Layer 4 of a small transformer language model trained on English Wikipedia (16 layers, counted from 0, width 96).
Take only the direct path to the model's output, skipping the later layers: a vector added to the residual stream pushes a token's score in proportion to its dot product with that token's output vector.

Output vectors of the tokens that the questions are about. A number n stands for (n - 500) times 0.0029.
"y": 374 574 451 646 656 503 492 332 576 603 233 351 487 561 368 566 407 441 382 354 786 609 330 371 458 593 361 501 524 272 470 392 412 486 622 644 589 366 562 376 507 389 435 595 356 399 523 345 524 362 488 674 389 438 511 529 654 554 608 709 468 304 411 400 690 557 387 358 537 356 553 477 702 553 419 306 570 326 387 535 757 567 642 637 483 478 567 452 568 519 410 454 648 708 441 505
"ial": 502 622 607 430 510 768 384 340 488 484 343 426 504 679 337 615 730 466 505 427 469 617 724 550 550 418 544 555 405 556 369 660 632 567 407 516 297 407 530 380 287 465 551 612 382 510 473 280 379 321 520 593 576 529 139 549 202 342 465 576 530 382 503 119 449 514 302 395 444 171 481 555 472 752 274 638 330 772 618 385 730 694 556 369 506 528 857 366 481 425 462 245 376 517 460 391
"range": 525 572 572 589 783 720 538 520 525 509 424 807 508 694 393 541 357 531 704 409 568 591 622 415 809 465 633 797 465 519 359 633 494 396 467 515 225 566 338 393 336 616 660 607 448 608 514 640 545 682 240 408 430 585 723 492 585 399 469 366 464 674 546 643 449 328 562 421 614 408 541 591 266 633 639 967 236 501 204 711 393 276 595 649 377 574 519 366 747 493 551 652 366 615 574 467
"cent": 497 438 448 619 654 141 328 318 504 354 368 499 514 560 542 477 492 441 512 578 619 560 437 694 632 480 441 610 516 662 528 430 552 560 610 470 542 553 597 471 479 534 620 391 610 707 376 535 608 667 470 317 709 467 556 406 354 502 223 504 521 583 467 182 240 460 358 867 426 652 562 425 244 604 632 585 440 384 488 584 716 122 683 688 232 445 307 350 515 481 363 631 360 544 445 546
"ric": 439 383 619 591 633 709 603 303 388 581 572 646 515 567 403 483 337 551 534 531 711 403 572 469 738 398 462 440 611 426 367 439 610 396 438 532 441 193 521 557 464 764 619 685 389 670 468 494 346 691 61 589 480 605 511 496 755 653 478 282 542 471 430 611 326 433 471 470 643 362 451 802 529 547 674 749 357 457 548 384 699 600 336 506 521 293 538 413 559 388 681 404 471 462 420 370
"av": 449 451 506 586 612 529 426 307 456 535 566 699 503 541 470 487 387 508 432 531 367 349 787 682 540 504 531 550 477 363 567 694 500 514 610 425 591 625 587 334 489 762 439 786 564 514 537 418 671 628 600 411 310 477 369 427 651 520 423 641 410 459 493 613 504 442 736 440 368 513 465 656 542 683 438 495 256 593 426 438 557 361 384 558 530 581 514 661 518 503 378 493 500 745 545 451
"ic": 518 339 630 610 464 657 260 161 419 553 447 501 501 660 525 731 428 495 509 539 702 600 394 480 464 569 347 290 570 425 244 425 467 319 386 429 541 436 529 484 502 474 315 637 414 583 511 478 548 412 386 357 459 665 439 617 501 442 608 586 305 371 670 636 616 422 518 454 473 525 502 475 391 686 491 585 549 485 710 474 636 443 660 467 618 484 447 364 725 422 487 332 433 591 342 675
"ain": 406 388 409 373 674 583 667 477 369 564 538 728 520 540 370 395 333 752 491 521 320 455 521 595 509 422 612 650 577 471 362 635 639 406 573 60 310 444 530 769 346 469 532 576 504 790 699 406 438 474 381 488 499 539 471 468 684 573 522 625 356 366 652 478 744 306 523 373 290 468 558 343 548 534 493 502 297 550 195 516 525 359 512 565 481 720 781 694 734 457 580 592 549 797 416 628
"the": 741 280 566 569 419 281 486 511 502 435 455 393 521 497 481 399 487 525 530 404 376 717 633 511 583 463 609 662 454 336 351 611 507 370 708 337 589 663 523 350 572 482 656 597 586 428 668 583 556 537 323 466 456 606 542 486 284 387 360 511 482 676 552 140 385 488 480 535 557 197 387 518 375 641 736 507 461 515 373 263 489 307 575 514 516 282 713 471 563 477 475 322 402 570 631 300
"ally": 677 492 296 431 559 625 241 584 514 489 262 601 507 670 608 497 539 502 581 387 778 511 688 881 332 617 326 367 448 639 516 473 552 542 498 316 511 600 489 545 380 593 524 557 457 573 368 436 325 386 568 248 615 736 546 463 483 428 359 346 541 313 545 191 401 223 852 398 635 551 713 388 686 371 421 642 312 561 235 513 426 333 811 813 496 407 408 341 779 461 598 506 231 670 328 629
"ship": 503 628 518 449 259 616 358 177 520 302 256 371 516 689 649 705 539 576 560 496 629 587 551 453 747 195 672 702 427 364 507 558 550 716 427 551 397 384 435 534 572 329 224 489 646 385 374 288 436 662 513 584 525 717 576 488 348 211 313 603 455 528 501 586 458 215 564 351 382 304 777 555 493 580 578 592 361 459 578 512 425 437 531 340 415 671 549 267 771 508 200 444 163 540 744 587
"ological": 538 401 674 577 659 501 468 211 406 589 162 353 516 601 501 523 462 318 561 654 635 459 323 638 494 392 764 482 543 728 408 577 580 456 662 377 347 429 512 641 386 509 521 682 452 788 615 462 340 559 513 419 479 691 473 540 221 320 389 456 608 603 736 394 384 430 529 494 565 279 452 598 500 581 715 584 599 729 371 466 744 468 549 578 247 587 507 379 848 222 572 456 409 515 354 414
" –": 523 553 321 282 408 601 522 636 308 504 408 585 503 391 305 544 523 618 539 675 444 457 544 433 578 471 475 393 390 512 516 699 464 525 493 508 493 512 527 441 411 484 573 485 332 505 482 572 512 351 407 638 426 505 457 614 524 474 503 415 525 577 762 615 479 517 431 601 561 636 572 364 498 366 463 556 473 392 580 411 456 605 472 389 353 530 415 437 481 514 399 503 483 530 373 550
" team": 498 597 628 374 530 261 607 495 357 421 351 569 500 408 317 489 629 353 276 406 598 534 489 460 438 462 385 392 517 604 529 602 664 668 442 672 567 475 403 605 664 452 419 470 591 756 381 657 569 504 630 465 477 536 515 359 640 462 561 533 470 519 565 436 462 289 544 418 572 325 367 507 482 425 443 534 442 600 648 418 409 620 580 576 536 614 647 609 448 474 405 584 359 375 404 427
"play": 647 544 412 390 550 386 317 621 570 536 384 679 514 412 425 793 326 645 409 416 489 774 614 640 704 483 443 648 260 841 512 488 617 561 300 403 225 469 428 765 479 366 492 670 514 523 410 599 574 565 444 301 301 421 537 408 290 401 551 361 451 632 650 233 571 550 564 529 411 558 576 595 522 535 581 753 177 497 514 425 539 279 479 580 437 607 534 441 815 474 262 489 551 338 671 516
"'": 472 466 472 575 421 500 493 706 639 415 484 475 493 654 341 536 412 444 513 635 583 359 462 367 612 578 517 573 423 540 567 468 348 457 691 647 562 445 509 455 597 695 531 540 444 442 396 324 399 482 629 478 371 640 689 629 511 240 510 641 396 532 493 485 526 414 723 642 484 541 497 427 479 670 494 510 402 611 481 569 343 670 607 421 757 599 489 416 464 578 640 508 390 437 414 607
"lect": 660 380 361 580 551 559 546 394 572 309 526 337 515 604 419 762 439 587 675 448 460 277 425 716 583 502 426 600 560 373 460 465 628 368 320 554 339 515 451 472 480 664 553 540 439 517 404 495 421 680 513 374 684 721 408 445 458 402 357 222 482 493 590 586 271 388 496 406 469 347 582 691 393 639 768 681 630 479 278 554 656 444 509 487 500 423 449 755 680 463 325 502 519 585 469 607
" England": 578 551 338 478 375 360 644 533 434 402 368 673 504 638 514 542 716 500 585 424 381 622 559 596 576 464 623 588 446 478 622 491 585 539 442 329 426 439 435 485 474 520 459 409 625 589 412 779 475 342 711 347 593 626 532 412 516 316 351 584 549 347 430 581 509 341 459 548 531 587 550 389 512 578 471 464 538 588 350 644 529 501 476 455 504 388 603 457 456 273 450 343 604 407 684 540
" population": 576 508 476 419 515 643 414 408 212 631 253 482 499 559 552 607 529 521 313 621 361 610 343 472 401 318 599 314 592 522 463 634 603 669 401 541 412 300 274 597 522 674 499 432 679 534 661 321 547 593 604 563 668 419 608 284 415 465 471 690 642 521 683 569 570 471 302 461 347 490 699 648 660 576 680 510 397 694 700 651 431 266 501 393 441 388 639 375 495 359 508 604 83 421 492 424

Each question shows what one neuron of this layer's MLP adds at an activation of 1. A number n stands for (n - 500) times 0.00037.

n105: 491 275 544 740 568 449 589 376 779 460 196 663 583 573 604 209 480 274 447 378 437 573 589 744 524 597 659 688 772 699 489 616 536 589 366 441 542 308 478 490 445 604 703 434 481 500 553 603 570 494 404 430 596 575 345 622 370 378 832 522 679 559 509 651 395 326 587 457 431 413 489 508 540 618 513 542 450 429 463 534 611 649 447 549 720 684 378 546 563 552 699 511 630 352 756 577
Pushed down most: " –"

n26: 455 523 274 450 495 607 412 574 510 683 516 526 356 370 631 518 612 535 573 514 573 547 453 584 824 654 707 563 576 550 313 572 535 585 405 419 522 321 364 493 345 388 512 736 494 623 609 526 742 632 540 276 574 423 735 616 634 578 694 543 325 707 532 631 560 573 794 392 542 561 469 334 465 553 502 716 294 320 578 780 494 407 409 475 717 551 281 419 364 501 474 453 363 311 338 427
Which two tokens does it push up most, strongest first? "range", "play"

n64: 625 582 550 706 725 584 380 774 462 484 353 736 470 524 443 454 396 464 733 486 386 500 637 332 559 493 634 540 533 551 413 452 426 431 314 223 427 409 580 689 373 332 375 617 684 607 721 358 527 674 569 681 453 586 543 588 558 515 654 430 441 638 401 656 688 712 561 386 610 534 416 357 729 636 539 700 554 466 549 517 440 295 627 505 471 478 491 333 638 628 483 407 599 633 522 438
Which two tokens does it push up most, strongest first? "range", "ain"

n8: 731 560 514 509 550 422 585 495 607 460 732 474 479 439 427 511 473 420 427 558 502 400 695 613 358 580 272 383 740 535 480 409 549 319 178 757 601 489 387 259 560 520 606 750 626 524 548 555 394 552 557 351 605 564 463 511 624 299 559 522 508 337 500 560 374 394 534 511 518 279 542 683 707 613 705 763 785 454 353 423 489 551 513 388 532 347 496 688 534 463 539 401 587 637 616 520
Which two tokens does it push up most, strongest first? "lect", "ric"

n104: 549 484 573 441 541 423 727 504 648 492 517 359 647 533 638 558 567 700 541 591 675 537 235 290 515 461 664 475 647 619 529 496 760 633 397 178 455 489 487 464 508 266 517 574 551 473 593 690 351 613 450 452 614 544 612 438 413 738 536 175 397 445 372 609 722 364 411 541 506 548 464 506 544 449 574 458 261 465 523 620 593 372 365 474 572 561 665 500 423 670 606 345 760 728 762 503
Which of these tokens does it push up most? "ain"

n146: 433 627 550 500 413 514 617 544 843 562 562 560 348 424 559 369 258 383 605 571 626 483 441 301 440 255 382 519 481 507 466 517 433 379 533 556 627 577 566 624 590 327 634 538 756 383 304 498 549 542 369 453 386 390 540 592 562 437 502 493 384 286 443 687 370 522 324 636 647 483 335 751 649 375 564 344 557 510 306 510 442 513 476 499 505 606 558 340 576 409 572 343 718 633 516 535
Which three tokens does it push up most, strongest first? "y", "ric", "'"

n138: 275 566 485 788 599 737 645 523 425 475 402 418 457 521 417 533 536 261 495 465 359 419 467 601 369 372 386 669 428 579 519 692 280 441 509 513 628 442 540 528 397 578 620 414 420 351 371 496 578 260 423 428 447 557 511 354 537 292 390 630 507 292 419 507 507 660 365 648 360 583 456 674 393 332 331 563 427 581 313 295 610 167 416 286 271 470 93 586 406 623 401 794 410 508 561 477
Which of these tokens does it push up most? "cent"

n44: 660 608 547 355 585 395 525 373 222 500 654 375 568 444 472 524 335 333 428 329 448 357 514 392 687 334 375 655 300 606 443 597 515 495 641 566 577 518 492 405 382 581 521 380 674 723 462 290 529 420 489 421 535 496 540 498 366 412 533 651 478 332 602 589 276 683 562 418 467 416 567 526 623 411 497 530 516 639 303 444 358 499 642 495 295 274 454 579 201 440 403 368 333 565 410 647
Which of these tokens does it push up most? " population"

n205: 630 468 319 382 505 430 622 598 468 625 576 452 785 475 511 458 582 637 434 453 395 735 415 601 569 311 624 362 454 431 342 745 714 499 580 588 743 488 440 509 533 419 469 485 340 514 807 681 514 329 569 409 529 474 723 604 463 586 480 394 608 522 500 512 607 379 550 567 497 329 470 579 313 539 493 610 505 843 444 403 647 437 545 559 485 603 533 453 445 440 479 297 121 488 377 433
Which two tokens does it push up most, strongest first? "the", " population"

n124: 470 310 403 621 279 513 586 415 464 345 686 578 530 476 450 555 482 349 614 462 563 511 694 429 513 621 390 536 803 353 469 581 596 295 524 502 547 456 781 700 396 622 438 363 361 699 427 362 554 565 448 454 600 474 356 454 656 448 606 547 402 401 374 631 433 475 520 531 550 627 306 323 595 502 665 465 524 476 567 293 557 521 522 530 689 197 329 474 440 818 583 648 365 551 320 539
Which of these tokens does it push up most? "ric"

n108: 471 739 557 338 516 546 575 567 573 482 393 717 399 637 482 204 518 711 636 420 661 498 312 525 687 495 447 499 425 658 587 277 424 470 602 642 481 469 509 615 585 574 671 483 455 503 610 500 518 683 432 380 500 585 558 475 593 403 888 315 601 274 455 529 276 259 537 489 496 268 613 344 729 477 478 509 366 620 528 434 372 413 526 447 508 587 560 503 620 589 543 694 500 559 287 626
Which two tokens does it push up most, strongest first? "ally", "range"

n117: 709 501 473 491 717 425 577 868 581 419 628 389 434 482 345 574 640 574 476 549 359 441 562 709 535 589 422 560 629 404 401 595 469 549 143 484 335 394 618 426 405 312 781 527 684 577 487 620 544 752 650 344 480 658 557 548 412 467 712 392 484 491 372 532 468 582 418 556 450 520 541 309 385 401 538 516 598 570 533 779 537 621 395 739 378 536 739 557 694 683 460 690 586 571 572 576
Which of these tokens does it push up most? "lect"

n243: 470 593 512 404 498 485 569 376 638 498 814 360 486 384 509 601 596 474 466 436 360 315 570 516 386 567 348 561 341 414 579 514 383 594 591 592 513 736 497 476 563 539 671 668 474 550 615 518 553 600 333 268 568 540 499 475 601 245 538 627 431 362 511 454 395 536 489 530 350 465 560 725 478 597 572 371 690 171 192 540 520 547 635 389 565 495 458 530 603 716 260 419 589 614 622 401
Which three tokens does it push up most, strongest first? "lect", "av", "the"

n32: 606 547 379 541 659 527 571 459 388 522 543 541 616 318 432 581 524 369 469 610 610 456 432 664 599 443 653 543 597 459 578 744 597 653 431 461 690 433 383 414 454 611 438 433 446 546 548 729 522 520 725 394 542 636 375 324 562 432 559 299 814 248 311 535 599 643 630 455 480 705 789 340 824 392 441 302 311 370 525 534 556 397 630 528 673 733 426 541 555 327 533 526 470 547 411 477
Which of these tokens does it push up most? "ally"

n237: 436 486 356 344 400 499 395 320 555 516 335 475 619 641 491 415 355 605 401 591 506 613 774 614 476 340 642 673 431 645 569 544 531 349 342 622 355 433 428 498 533 442 346 539 459 465 572 288 541 377 366 563 567 693 322 662 553 842 289 633 524 423 337 436 349 328 420 395 497 363 561 480 439 608 438 287 645 462 570 581 160 467 421 513 279 551 485 402 701 316 401 331 355 608 756 678
Which two tokens does it push up most, strongest first? "ship", "ial"

n87: 503 314 554 390 613 585 485 378 684 525 515 621 480 364 671 538 500 502 239 402 348 481 589 427 354 226 753 336 638 527 601 527 475 755 227 574 625 589 472 512 479 735 469 672 375 395 357 488 319 557 405 491 460 462 622 324 519 370 688 447 353 863 420 407 381 312 735 567 549 648 627 460 455 624 600 453 317 611 615 647 604 683 411 798 393 458 476 631 533 719 526 457 659 546 565 562
Which two tokens does it push up most, strongest first? "av", "play"

n25: 461 491 480 474 582 359 555 544 426 420 568 280 757 715 367 506 493 536 484 590 625 373 518 586 509 362 436 419 403 382 494 467 563 445 520 556 231 348 623 367 491 578 257 496 469 592 703 593 172 508 601 570 317 513 546 510 315 544 594 393 299 227 599 507 453 591 403 701 590 492 306 240 619 611 409 443 314 508 532 597 424 452 654 273 399 700 711 464 408 367 524 387 326 640 358 485
Which of these tokens does it push up most? "ial"

n13: 543 449 585 611 285 602 475 440 498 558 620 442 588 583 326 511 618 522 553 598 623 656 619 420 374 527 602 506 517 478 559 417 554 685 250 544 474 548 512 634 584 380 586 667 482 582 559 186 315 661 341 683 654 575 408 461 402 613 548 485 578 614 436 446 589 602 525 780 609 396 421 400 785 501 568 505 397 566 501 566 553 531 604 432 316 297 476 568 303 257 495 320 594 493 782 458
Which two tokens does it push up most, strongest first? "ial", "ric"

n136: 622 616 535 317 475 496 631 821 530 437 591 629 371 484 552 526 413 563 643 626 448 430 509 473 690 702 510 616 420 529 640 579 572 426 475 734 510 248 528 660 307 490 551 515 422 427 511 601 413 625 406 495 376 582 541 437 452 413 662 777 482 407 547 545 435 596 439 684 421 533 530 379 591 392 321 577 597 489 614 452 476 574 302 571 355 427 359 357 466 670 580 723 617 258 301 709
Which three tokens does it push up most, strongest first? " –", "'", "play"

n82: 289 460 463 574 372 544 516 355 572 419 472 570 605 531 322 381 434 308 580 538 423 475 681 779 588 593 433 758 624 282 527 240 374 602 906 433 603 366 469 540 577 625 495 354 565 583 437 361 666 390 577 294 587 455 431 536 506 476 261 591 485 557 436 560 559 503 354 649 517 552 301 610 419 397 614 449 230 322 466 550 417 484 483 313 349 309 493 394 305 344 635 539 524 561 561 364
Which of these tokens does it push up most? "cent"

n86: 567 573 551 737 567 519 439 472 295 634 461 401 348 568 549 350 322 514 581 514 656 383 411 456 458 445 573 421 744 386 517 401 496 417 574 661 552 649 716 551 366 556 405 438 668 280 357 667 398 316 394 755 580 311 696 444 373 482 672 769 504 520 459 578 394 502 554 360 450 404 275 463 453 507 511 668 342 649 705 557 642 448 501 457 438 533 704 695 630 663 646 617 510 623 521 531
Which of these tokens does it push up most? "y"

n252: 645 619 362 658 437 460 542 376 423 673 544 463 522 374 590 529 617 540 335 595 341 741 689 565 418 490 553 523 483 393 481 478 624 454 501 702 459 655 462 507 517 683 405 707 495 356 456 432 465 515 390 590 418 614 481 364 681 410 496 626 615 724 330 502 426 614 568 642 356 500 442 429 575 667 557 534 521 585 653 464 620 292 521 432 672 682 482 446 711 684 573 518 332 690 548 326
Which of these tokens does it push up most? "av"

n245: 348 456 489 294 714 443 594 460 402 498 326 603 295 232 464 411 578 631 244 285 517 414 414 402 462 642 561 617 386 372 409 666 565 681 403 426 589 437 502 330 425 602 624 503 587 646 451 449 365 606 329 614 611 604 544 311 481 472 679 507 522 553 463 351 532 520 518 620 481 527 633 394 490 380 479 260 419 606 400 643 443 499 434 543 431 506 286 730 254 566 709 454 536 321 606 404
Pushed down most: "ic"

n102: 686 780 768 600 431 447 619 736 520 400 687 472 452 755 551 578 822 268 507 509 550 614 485 693 399 558 538 395 627 595 548 619 479 532 425 437 562 556 548 522 528 645 535 314 475 644 473 517 364 515 738 409 542 467 581 494 496 545 659 432 610 394 448 501 342 391 548 328 488 429 378 476 293 411 371 533 601 541 429 597 401 431 270 388 419 342 533 464 533 419 444 514 426 252 615 543
Which three tokens does it push up most, strongest first? " England", " team", "ally"

n132: 375 303 645 578 484 494 405 463 482 602 714 546 362 590 527 429 383 323 447 585 231 410 673 443 566 536 280 697 402 432 431 651 306 258 560 524 576 536 500 483 435 530 479 748 317 624 789 363 589 454 454 596 160 299 522 423 421 508 524 579 606 509 485 587 560 370 570 613 195 622 558 511 557 483 348 544 717 235 439 602 351 496 492 326 643 528 466 403 355 353 465 526 582 510 462 386
Which of these tokens does it push up most? "av"

n30: 456 678 388 518 236 461 453 687 467 554 465 683 390 374 577 724 499 325 278 428 250 552 420 376 374 594 555 496 659 513 237 625 583 495 516 480 489 561 775 515 658 492 385 463 397 493 410 491 315 391 670 235 479 513 557 401 592 686 601 611 512 671 830 349 832 337 447 613 471 696 374 553 459 343 610 580 247 384 502 462 632 572 409 506 578 602 433 312 512 637 556 655 531 386 390 564
Which of these tokens does it push up most? "play"

n233: 546 355 488 578 531 341 468 300 577 600 487 659 573 618 712 352 318 594 541 393 330 382 562 574 418 447 500 511 311 599 552 348 466 399 697 674 485 320 563 432 583 558 516 571 506 540 382 531 561 499 725 636 549 463 557 403 201 673 273 400 616 453 547 502 302 477 571 570 740 352 742 390 449 508 524 468 353 690 489 670 544 362 314 544 363 601 507 700 703 472 443 614 223 453 663 516
Which two tokens does it push up most, strongest first? "cent", "ological"